Layer 2 of a small transformer language model trained on English Wikipedia (11 layers, counted from 0, width 96). Numbers have three digits each and are written without spaces.
A neuron's activation on a vector x is ReLU(gate . x) times (in . x), where the dot is the dot product.

Input weights of the MLP neurons that the questions are about. A number n stands for (n - 500) times 0.0011.
n11 gate: 692496520552267449492393309600577541473360770453544564541476266321365489483618243394628228889288617733574674565336496408609457262612488435237358488508440581688487408319488631337427672712504492632417392388553488470380562846425457589472424608545572395535512425330433519488365541625496671349
n29 gate: 584549627380400304635564236627574666476452543367884334588406653517323569422399387340496431556379521544268500512699323675375462464652657582526271615781715374556630661315628770653578285368771417587445598554617596480500271496744435393582243424613715536467292376644476575555536245626496488399
n41 gate: 438516533646470540467241420541767868480473454524331574539687318542651448491455594390529349157625425397572663753453337397412756403639484350350475431696697584446457241675524619570156540227590540300451570684645476527516633463473440348592485446551254547552397639544397693463593572504504657746
n55 gate: 515550659586497320452650510399569745438596624369579418660349429427506482504397565542670420328379573537433302397456446722513590494456582540421642483379632509500562562487544280481425426451519673376468294525491596528440206461592530329381379604467491460500503512557346500584751605425392527724
n86 gate: 640444516543648331500652754488389592489385214443574605504472580747466623411473470597531401385593587496568595376347477527409539559617368701508223537702467453653516393409466357470410450332485489549593367538422815412598622623603433477149384586460549533594610756651681431639372565270371129508
n91 gate: 644525630313291600500377374467586451486565305532536580479423683459556578645443448627401526382503485470702603643382679504611572300707549688448408383744463524606466466346694623566228422598631390574250616514517446439486635504439395461537421442519658651689758688577551298392442423763510429529
n98 gate: 600673464553442484440744720573534764422546496627467386423512278392374559403488693403197417603636632742793566156329370504533649446559441438516525606197393692582581517512441326570723772508709660318399451362357572481445532637389349631566242524679555523343347439437617520371420365589465500354
n99 gate: 411532349388374536504725563688691538386574496464331598574500563671385323434488659410529696633594355414399442602449456397429488500643098488429558521542346572372755345111488451523693447496262488440578340548562670339639600654781704476699511332311519504583662315611701492630716500625372687435
n111 gate: 475554556288592588556493607593332362500518555299297537716643469496363540520448557270775515226557651379542530514457601669565470351572732466371375399755570576575362708239533556443532629530635379475418406482660445398449548456634615602383642680439652634612582563591462390608693780564376451634
n141 gate: 584710556639351361560601336375268446596580709492589686676528471549539431243651401633549562250462655344413520353550753803471420649687719365398361378287496504585368165370504568741636361362734555331620439394523484451418607484606460633512405274384431504430584462473485425640527671243511406388
n162 gate: 436693538556408466542483491445672509525443781437688474577435544718479554555327553684406283418313802349412608303594677483543728354702421716582522531725532153504343491470500525524627472551585220363594709401666517400430266260392287214340620521312697424418473372752710521517484429313431484632
n167 gate: 419552300594512500227705350709539241519570424416411671566418532686399413483557471311309449461430575201492484429445706364591584709571466661480311642636456407406643463547481284629675529496566572315627411496389718249417390626551440432637430446389651803601257515459629652504569496400551377693
n179 gate: 455295453508343585543543780610511504594660529435666339571484589548397486385341444486338368564552408397375333583271401445332271507656618476831412397569386638504541492242336570560387318772515681569316484511384450659710523481496418703381486394391507437156562419649642523590733565376403258457
n206 gate: 566243587430579669533387507606510669406275341793636515483824466560666500358377368513577455559434567771451515679535426485381388372373617537307411508606569432610723638489500692469482256559656421464416343376552605380447715615397314472400454412388500603430595551589415686351545368570472517609
n211 gate: 707261456703346583619667396482563628231386480546544639445346440463560441425511590456405496537500600660571489721437433584355493386571627459474704409772377534610385611784394529479440594584486654465674478574601331308617518651390636465511332401616596497598492445507341393547215598444279425358
n221 gate: 667448794313466528496578462463767212583777382746162327757471576307401493549602371421719617496422321345479375532578675422617573332635656721446475650474434401392686470591488402699425615450480202412459562592758476423337464484492384464496381512492716469369616318616538613602508458429671339459
n227 gate: 528440745295349710657386628533507671401469476403445489343634318451717381344351395456352297519532657681500481550444475570549438497422575612552609492649687435659725392370600441570592353522605551475158533496672362272496633496497490629310370426519413636447704517414729698398642405500528469416
n240 gate: 548580323571552584538418591364599523394506780429615567401337389354650354315378494532577377519491304493490529634364436541626544377586531513593648430566479471656657640532420547599436627576512391503503392571720563557349401450336632753670494402458600491549407607334532472607482515530455393519
n249 gate: 548263461559636350388477599601454508582496073546614375722260625536447458263419629565649607575504429524681393309563666606460589585500739362496492447605581525484570529575587291600444302480578669424519394534808423504670504334676479584591468578428345493545569353545185481767544457612363391675
n251 gate: 493564551507357580682559545383554549370500735198776397552600322586390431353224490365515635552479660604587623648542450463515380559646685712295627420511593449518430643652464387312719702692661579539489515304528351431340378471673530543571434676361480493408496341472371511617535480486382346555
n253 gate: 654570527733282589370356670419380463232509508686364541812464188546522496383460282704441329642651633514449266439573509554482321359666750541514698340285530525232200495349307513723457710677332509658428432303560348708903571536402422685299545405639561385639670279465676641276521550522573504531
n260 gate: 460544646178734438743577603360503453312663549308486258404405522382578330473486444410451293404433461533730401429610341507593497483510544667422457160377480607627485463535622389517614636511563414439301405459443531530581497566487500680567544511539472543513777431595432630469500461330742477591
n265 gate: 607731421372504285700353397256481647363392484554399647671432604629813500573595524465601320432648611461379705771360415521633720480789598513641346465530472488255593469555439600588577491787544467475102256569516496480471327645583370431560158412470549536245544543288613393550354492488516571287
n269 gate: 496383376390724317436335652577511600515370631441658476313325824619894485605552557574577261644527659719575373422554613456414596603621324549422566424229424306618496585529402464439418526338251836469359391375561480432187429480492343422427420488595533477566361451629384366728314541592435511649
n272 gate: 510531716493533388514813573643402581606382586647568407402626460671597535384535703539550533402344594679504381500497652493562422399652296514467533448515410299658526530392503426602613269392490482253521454406480553477479556366530439486478719436368619513235437353715606395443654642548730277464
n298 gate: 496347303416337371638555342623551716333711459632632588643340778459362307487677361394560387258780701682541432634375427655492469440573627355407460380582403618564517533568407666489729466452496586465722587323606355336519539500522396179769651432455486616557583410458415422555437610292436648658
n321 gate: 441543596713234629346711563486472472328284221530503309382360532623570450298599372595636253605507479500607560573259557500377572546500577514602493630418581606434387413552567565415337444597418724621459455493599694542587463510682375298469538510489575539557334536547631557503503577289529461589
n324 gate: 476517700608513567551628260423461566537609464467706573427595368469591496523255597476556286291406353487219487496406401479396796771579981539587548603681472551642554464197633738618434426328480328558236333529923454660425479508464620396439508496421519476492500689666417508619532607492387145487
n356 gate: 448436533672542489496644673555449504284507538619407722542534443500379590041540755500288387271437597346511421486532536459455394573364586459590643346534510432496547492634407375637528492422725779356415437586504660649546569467521557543212377323424380636528446417511610612720552374546441765518
n365 gate: 569352525422206744271628069632500469291650603349804616419578421470492396348652613524466470600398625353294639541516541406513513346665471664621622420748596212680446576396562653390463422599581642251504538566468588680380412580391407380573666462526790476537678247732654291466400334366524480623
n369 gate: 473358329406510710560497289506468392469443503397462631406449461422404549455607385336494620636394442447526639479533466529364475582559537380626588430523497326548413500590426462679586500535552782447548554528552708524515434610623517615523595101477393614611360662515491550557572409354591330548
n373 gate: 633503356625598656643320496514329395199443546386627228697354405457616440679490550396560594593399382463507604534436585422805503520439569486572486460580344507411571552489349444517500732567503389816686415490584288685739545490600532497529462426558401427435614480435389362535543513275480414458
n11 in: 527654614620479379512582416275447386445469652532549747516359458299671164682545259545550546613316417676437496413598504155592569679488831820442371466466515257661465578380404724313441336727520339488512500659481585596357460488712556496620474463521726570425337708424626496382554587680453508402
n29 in: 721357563546482274678554495680558694453726600332721302543305435261221435373367654467405440601414541523259495448753348694495451419500531409664253491738597492853486699272522572568513476414885363504294518365551424677600271629479455553632345495560728424561411191478408716589449213723483420352
n41 in: 429328312516601593336240580622627768485526723465524571410564671440546518504590605631460311488515464430476448845519382251283801253565665496388444269655600617512458234772703598586386304389579481669618429596369535541588577531649407481624600725557314623549566582477339442504545482541470408590
n55 in: 618586511717551655511539580657310710521595732440557435578446541296548539361518605559626460398592645399511279455503369618522344293576580591551656362548520543673342312308629539534362450500333602444489296406524447614479475380614581559348426446548510635490466799712473693571625652596365420318
n86 in: 607636548490553493694593504359491397523627433305517796565462589426756491385503507560299353304467399708532483553425640514546653555603256510570510486539594325452547399364457520412454511383435493232555490674618548487560527177464406336552456689391705425566471571520707443394429500434594468442
n91 in: 366472467614582541492663291621423526532357578443437362583445099470322549446554611362492210491532623705547385387624565601585529417399496339606474653331327562757804526441435450464661631261245779581492542358417640606488639479469341630619666337256436401170330649459329606687571450177496609479
n98 in: 555573593618381553407625669513377652449517446776437455610333422126323572393597449463257486609551695640560636186530690392523611458366478427423500421278555550369698491799287504759892775630547741395620576626491725559418513473268520522672290464592346466478150387240629439300370496402695680585
n99 in: 545419544437354457228715601635430774545600537482482588649386636504376408468403587654371586474594437439508656556552415500515536434472528467593478424568534578504504546245543373250465484746437439436449496418531514407656743648534748390622688270279467531458412239482669621522741382625317517391
n111 in: 437481127397432400330442484438632504515544525791453355204402134329443641631554448504484731706775476590604662553709579637579573367530583449488460476379529626370829438618549453470519702394363669504430637530504539658405565508573688477512553430528267496489455423307420679434427608452637613632
n141 in: 429411458610849599384408496496462621673611449697698189579597474706484409532579540492394380509524322539582628524075537807474483659512463423670363592457468434622544147432569362624694518205624414516546475394324434539569426575796599484419504496259363504427706610415243471338449597284341296404
n162 in: 594269451422546491478505403455401268340504467252609450547509272482483268622389380405682887477530294340463752669435059342330371406260614276582688703682843446396419604573579563526396403505569531482442690426380562276666721616759766452326463617662467653735382513347454491393649496397376534657
n167 in: 539528595390333529706425810429656796520492674582646483457429427143440425383409626577370500492651454722397454520591351366369496358274565449466665235315738442655417741601346546631512851404631402431517621593647418547435414648351447597378346383658259394319639426496566504331524280210595519475
n179 in: 449510343489393479632446511504523556559691550271702478469485589438291490399290442569413445460407420444559646614287399435504475647402517394730529669649463423746515477289476525626372516746459542416579716521367656554612306447683497742726448414308357405320309595420590616714530507510469540407
n206 in: 470453441444568551528288309455551364403480455565730681563598468450708556425359546551507596521414542620547514517669399312479469414248608472359440402511490606510859551345557272523477440402490480463320402476480551458426517799399223277387516503301616411547587474460365626593559394480549656649
n211 in: 335683775454601537365296689693528539634417335474295606461477617678405555607515446646534469450605308603609296540598430287654410597643518565519458563484397433351876532462426500590529181435432377710262401471514668443562426463600260459531524492581373346358710507404686645350489570460604450591
n221 in: 599622594496563418457493463467600414469703537536260286527372623437416673465629363423792515522562533511414276392687493576755507493437641496471493697485282483340576431474563439572392555424441319447442471511872453486395369525473375479702585714255602322462557330539382603540575641362579361453
n227 in: 424616597280528437447296401473641245664468438615436382271561559459503521576404227605342534711519452587393571600606367376643536678526565632408459577601547515375659486459624607586558446278471438507467393565596533333464474646345424415269479580582621519345636431425662431367547537500468556597
n240 in: 407375349319469714572420426679577410500597521534546298215366406283408431269282550591423543318493411591336631544286537592392605482459378593481655460669525479848600660308489398724478627546619698570470557526391620314478317368650455759635479302348414583350500461404620500413618482471475393402
n249 in: 399655725471466309618492735368621271650586423484715533609354606428552448424716668481562433575441308638462454298748679302580708535432716513642446582372531576330609539479348348614540731504323423488726665500645370632700641443686392604755504508230593274504504605716355431480422435571625211488
n251 in: 481504575596435465650607322258493594496594515185763572703676226622531378302304368343616601601504556425700605699633569412363492632650612552399633620607534544264345617677465362436664603560742352562492412346511390507481376543298385365673575579594367571355367287442445496669653500648361396322
n253 in: 681528641500410623405342449258427637424460426390299697468235466683706545419413421619668483593552386748294288484444310391861562298653601521479487735638351840676337535437553649508267468814452328634571404597766356433423435430571466549475466487551711465355422308520550447471429569576607590296
n260 in: 548647605417648535717371675765425520582878507664504441478374568643538570339573385482245464464481528117408579474765413473305230541489238642520532300690746536441385525547466547474523416406623603253695375466571346507485469380349479660338507422560535456402500434439681416314614514526592467438
n265 in: 625599487517369634496589470249340360688181630475491419669285649383488581454584504578457504318614677642316548422459582530656353468669698379634604633258312693543285366289620610601602633269541650488343210430439584428632450563504488956522616385299508500627496192673603454589512587394407738415
n269 in: 474394373569641180423349700683433429697500619419624495218574642477898467500618647399491369747574644768556249482465606638374382526434345546607709309263453276684447447333416318483535589371309787513299418109387563500261652586457230500514430404411397310562405479655313518727242432509361517700
n272 in: 460376330370832466600721397360486460701393547542520640728630540552654269412500375568590706468670228492220480380448508508425462286334606413409555439637511446430771529551406241600298399371430443386554473644448504336500778611709574424512423305592440716500569376455457523508646464452622398647
n298 in: 511489100391345447630600244473610738304713446523667581621293763472298479559531357411543532402706637746456445727319377554583412353601703571571512391688467675484366439359429654412686417519463599346658566474423405377470508508456297335574710477563486482649516435481435451481427582404507561700
n321 in: 438541689649325539360585473464362463292245275410569526466305591607478598408523488548431292580550523510628700547346624516520500428366640620553527586524571549546465472507593516285231422516422584663399477417553403377506471552605479414330565464692562491443517346411634657696485427375425567487
n324 in: 384452663554567419488508429373429517618726477560632619313612326546694456571459551594616358262480321534285417539504393603500800516556592367696529633683512701616643483259707630691295203253488335644255455468828557465607689512535608440371611479403574485318329635400336464524712583269337404484
n356 in: 693500496591439387597636635560504627304350532667569517419332324452306669777816427469255500886484496380689379295626578586444352298413367591786474375447448480573644657763185610476344785517419596504509624599330412540641237374283473575206392474544492383455482356388583375606452370374427556385
n365 in: 533293577508316412627209873535496468686397605508535465452457576714684437534481622614606611662600681459428421418236255512476431522278466390441528626379566576500582430284549446626586471551648752375574516383134439379364500462540504466748644492349380328564504420304298542535507647374467485450
n369 in: 290456786566468436530531398496426618489602529489654512649581714610567479479591518359531849336610527263366543485621615435308454427244455702578422344289633436458447500628287561620729388589467368265557512466540239493671376542417336545543583761645490699374684309422536519683486475383464547618
n373 in: 507422416392327287453533444507530557472542565378386460424326553384266460798435364588578298541594474573572500567521582368724758437735643612660422420576397588681616631455593566367454651294664554611372327432455236669639374511573387443615719386346556593412462693386497435340427473437351589456

Each question shows a token from some text and the vector x that enters the MLP there. A number n stands for (n - 500) times 0.0053.

" de": 502526288466627330458436485500462359629492524536402615491311686492572506371488668387468725481638447366606425681557570679510391442405552743502669456486543547567583412459565594307672519524408610626525391723478494375598364561464712516521487560265540388374479530470601437229407426366334424469
The most active neuron and its activation: n99, at about 1.1

")": 770605493596681327464422282471588487620517462613386559486264539393620649377469585474429760351517582395553513451281563502467344441392593624484672492488486257487568357418490597350558562560524626643421592348393480547616549407662573554565530582399460575286499480437526461413570346344513560290
Which neuron lights up most? n141

"ver": 312517397401655683577569353422444566720355490542421697567285418443427609357509561512571634472567397447533521399565533459374571523413459458349680482446458393535478402504455699341444468206699532639568630658521473491627413717467348527494695716418469355203593461421553465340436493678542506577
The three highest activations, in order: n41, n369, n272

" cl": 571491472464603226410459353581484485611586408710401475647560575495576551567470654451539621437471578314464390660469450596532392333458515579571664527438768441545483405564363600407507564361577556866397520505522536439541384646282526524529653691195569324333426524256772493400499456426455433275
The most active neuron and its activation: n221, at about 1

"k": 558541448404590504464463502425583494747498535473378542538231409399429545301585604631513669367472571370470570416659507497383537309296459638588759570477317505472592463467628591402492477450716660640494598580521383332550349714532452310378690654386412470441433657355681511412519554447439323441
Which neuron lights up most? n162

"ld": 524643421358643537563436523438606427620348505465371681473279524375432545474566561590492650537269650522464434658727448623484534291399430667618687503474230420363435356570464658224493488431588612671540611547517554424636452649519535493545671611359417477377357471468518534263427501395518431578
Which neuron lights up most? n211

"n": 484608379319585547289614467390447573666420516432424635417229499428445545423369587598493751336420381398522556482638652595357548247249517573496601544470349426559468528370496609369524470392760658666488507548666402538553477698614528517545709751443504445387378603289598534392401467569547519439
The three highest activations, in order: n111, n240, n369

"chool": 534411305700576529504548300572567437619534477556381784495424648367603496412329480522344496456547556348525519322408466685426577463448444556384704410489371452522598352617464688423546517510724579677585517507430433513582376641653529384481634766405526460354469525435666461373370474443548392220
The three highest activations, in order: n141, n86, n98

"ig": 544568399334597447427610559413412592646425491544421560471372473424449758434448662491536636374433510342510434477573477562371464527332585667388661504499418454543625451463472503401590340512469731704623465493605294426539336682614525644652655818333467395361434632410545579310338361399518413553
The most active neuron and its activation: n249, at about 0.48

"a": 640481465508699324502428455396529516659571506533391631410322429436408567210506598522455721335560587324515400525371596435501572532301464611577677435465220395552591451351775592379647533526598639685535485641585428437615448680402574419477609551356623485272394578436565460314350459518474560489
The most active neuron and its activation: n240, at about 0.33

"ley": 497632498583637500527455432477521454698557367517466774381306571306556436378551513507423584561528650412577430505542503652390465495339391478425636543533275322527612314514638543331623438351780729607581652578450433445619400622487541321475654574397553451315534628414609393362398445511535393197
Which neuron lights up most? n141

" wh": 437580501485717346423381360400563392687540489465486615426310623483760550312590561489408612509438625455480416538523681658582471214366539512590643584470417259631488384521472620375567560317657596950351579592371526456516481616310560463477632450449548404320438326283482403456509398564551519605
The most active neuron and its activation: n269, at about 2.7

"u": 589460370484688326475505512417497545561556613488426651638282495436525663230427505531465702345503563383518488399579416513473516474325655581540675337500330440556578463379697461372479454525456655675518440682588445475565382632545359461426741614417473461138425610328477574335461514540603538646
Which neuron lights up most? n55

"ations": 625422349604659430500413217550485404633502449418451668435372548312467416489426619508468638424453794418561358502396628622459473454381538635398695362491300369502624389581534703452470536628516548538429501626554577512553492525540613427503797588482511453385553355489657529218379411510535427365
Which two neurons fire most, strongest first? n298, n11

" was": 644484366549554358376603320568623499624387479475412548456304633399512526419500531377498597409482443471434451421531621627408257426427562607605601412546518407502538450387617783303454588404854724826452472507526613531646361678581482498543471716439522476376501437333593527312334442567473353535
Which neuron lights up most? n29

"ose": 522397409501694440590336486497505437554427427516439802560344577424500656291506298519569650566483651490509370472358595515477550489396447586512760463435325418497522377523663612466592510318643571712379504658519415456531573480343609403554675701442711412340472487492522453202562354282481511483
Which neuron lights up most? n221

"oy": 555414275474591495492681458385616557546454454548414656386426650370652592325454553436418612431513479401549277412555449625475607465497507542489641550451277445557559404534543600285568440425678666654631604616415331564489530499489375608474775754388514494271479495390643628247423508499624398320
Which neuron lights up most? n298

" |": 492635610630757338581494334437534478576396468571337590332382690403506578416391578398497672475516450367538490513518590475425516369507550572573656433481508449535588383336447661266466529548623667663528550384458450424597421578460492589515789630452256461299451487390562619277485379508415623500
Which neuron lights up most? n356

"it": 402450416458676545442549445387571671511501507418381678548345513450469649412441495525609646346458569422559423440498485472386528480354574559542686571491367392569637507468460535276568447349609675552433533402618289588611433521606522571599698697556490378264453576524579515177307254644637372448
Which neuron lights up most? n249

"ic": 541520344514575449479424519477438669658664284477361637522463471338459485371498485489502614390447695353459430531506389382377628450448547647446666543447482457516643406339464530329494468501624638822548458473558453623598440434562464492576694744442464449308476544639645490283411436497701614205
The most active neuron and its activation: n253, at about 0.31

"er": 326597338477654598455455387391449495628597448747475586603380534324418604377480563504504654371451584378619478439501476291356553437336417552497697497433537521594579482479569572283489451446628724715380518449552377498595446638657596474495672711441674549297489604389577354292393496383396610327
Which neuron lights up most? n98

"ast": 497533403481658552474364447533569594455476552580335634423485578391541632431524561532457527418311656423496398516562450403418646307454516503461728424464349560404521311618657685393366483338546518705540559547634416536656457673522503533543685740397327455283338539404559594232488425340653517538
The most active neuron and its activation: n41, at about 6.7

"im": 561584525451628333400518423478457458507469489554400665547253533437467589440515453580462652471536340350513409421629495526528641550263617570487727532499369436600506381441537522421655329444476705649456621665702337492547488674509605550565652718517322269285425526389508360246294466683555408574
Which two neurons fire most, strongest first? n249, n324

" R": 538469473457745355352511510470529618705540507522366661487421579415554626397475464584476675368432455352537433517451440532450401471280455553652559560476559477533524527460506555110519566659637686696490631620555395484552399639619654593531589307283488526296399498334617497288698380292525468375
Which two neurons fire most, strongest first? n179, n356

"ion": 472521332526593491586398408608436573761621387545373730463322561283491409288513666569398685454543574354545443466465472605449510409379514568466673513450294275461576399490457691354502491485532699621539506580514434524518390590633431490575789631548555430408602585485510521235310510570427403395
The most active neuron and its activation: n298, at about 0.58

"v": 408589462493650542542550441399628491612370591598327685399296446550449452432567537621586606320480474281487470495602537555441428466201492566505629590495546490564639493461495562388569450494618658567396601669556377492651349780514390447457641725365282440236365533496557429191463576602548435365
The three highest activations, in order: n272, n356, n227

"ec": 511563362532553525613536432445541647621519568472471671628362388433475691392392448482577620340590620396597558486459464543416610429395504662344689456466377369564661465417472533401607521696587524763381516479445322447567281631602561520518640687508452461217369493248503480292394493488660295311
Which neuron lights up most? n251

" 6": 682490429354683409517574485453423453780617511569276588382471568454562591338289588450489530494339720356577444636519556456350508370289529469541596559522495353492535441553683653218491617559609633735579429411513481466614536482448507521495732490605319577307506373394573410447369381358557535549
Which neuron lights up most? n260

"in": 484630492423741513421428449417429631568521384530408618562267582386440701412443435469525679487405668333523363524549477466457467638265502468484673475503370446492591462395807468426492440513622821639351474604450284582585405671505635447470558635490445436395493752415655401274377493479555499431
The most active neuron and its activation: n55, at about 0.36

" pl": 461379385546719520483390414492625497736408440650470729659459460520515466466505491443610637464412499295551515606444481479525460254536613494517639579514600411577446407553454650282575572469575590784385730506373435379567246591420535542315618589177541357412449419383643476333446417398487554491
The most active neuron and its activation: n162, at about 1.3

"ap": 592481302353659424484459494339656526680455445439407672503405445338266654317570530588565620375547359311596497633438551544506670455291644589538667476511364574626583429556376564423541443457555526665440525551516302462427319586484588520544632823473521357325402605422587551393470432403538488597
The three highest activations, in order: n221, n240, n111

" that": 527501462526583456351366361423527479577519381506446499461321508490631574291583503489414618405472599437477465595273724624447318288282554786590619472482475273477636410363507662503522551225848577871447487518411389424492395627479652497681682508480601481405387601500649382387487429643484485650
Which neuron lights up most? n240

"0": 744486531357639371607521375432518409838389507545360616453299468395531583175488452558409507418536489387609490574567408400428535356282507617551610458502391441542624383533551573481581562522518654704622427567528354522517495721504512449528863735578441431288472445411579565374498428461439377457
Which neuron lights up most? n260

" 7": 726461434325641362457539411465437469847573559588295571422444513447485618383287589461521545471356670403590428606472563479364499319351467457571597597518406293512533461538614659220480613501615616744560422412573464527618543474425523525585777463559387519316526399481532413477420383347529561623
Which neuron lights up most? n111

"s": 460624505518666409421431314495538538616388546556510619386209422381364542402462594540522676278476659438556433388428573574414485303299522699476703529510272411542549446388553558292536533676596639625328502523607491586599537627550484431522814595573638515388417377274603483240570424556555449341
Which neuron lights up most? n11

"id": 522570480507657393587620562396435561462455447538510695543194453511403537268562538510516593398466613346483536414718440578478557476222415527396708485476326320502546299506565623385562454488568631735532511506417436355651318648643529549580582653468417399193537635414679522213526461597608417497
Which neuron lights up most? n260

" he": 524632287534580480408380371476574453773535470481385553578585527379667550298481607491321633453507484326469489486537643547542475204298510585452643466520550327616508505507435778411526530398646623822434508548437489414541572695298432462380565649317460636328587471432705534486432256483463462593
Which two neurons fire most, strongest first? n206, n227

" (": 672494516450584461445461371539451391680454569497504532453435586608651529395504495390512651518522558362435487399754659324594454326314612375531686443540651455600590383314468656201418571641665637691552478537380513600624379475554613348474649480533182274418545530339559526324459365422541551379
Which neuron lights up most? n365

"re": 456589413443612596587329413442411539579494426785421849455354520367566571424430405507557703424500569397575486461688450340368437378132523624506594493490410466600604469375626512408540568460697641632400373597643445495526558641548532518476645592416612431266553460297609610172473337532495393525
Which neuron lights up most? n206

" bec": 476737502448625306426494291476553528597531489471425564496385598360596450460560597414396627424489527488408457480701522779612394250324558507498634509565520244644504381457414722348476555385763571852420476500394562536610320638529526461526464647658612336288464383239506453383486501607583434462
Which two neurons fire most, strongest first? n29, n11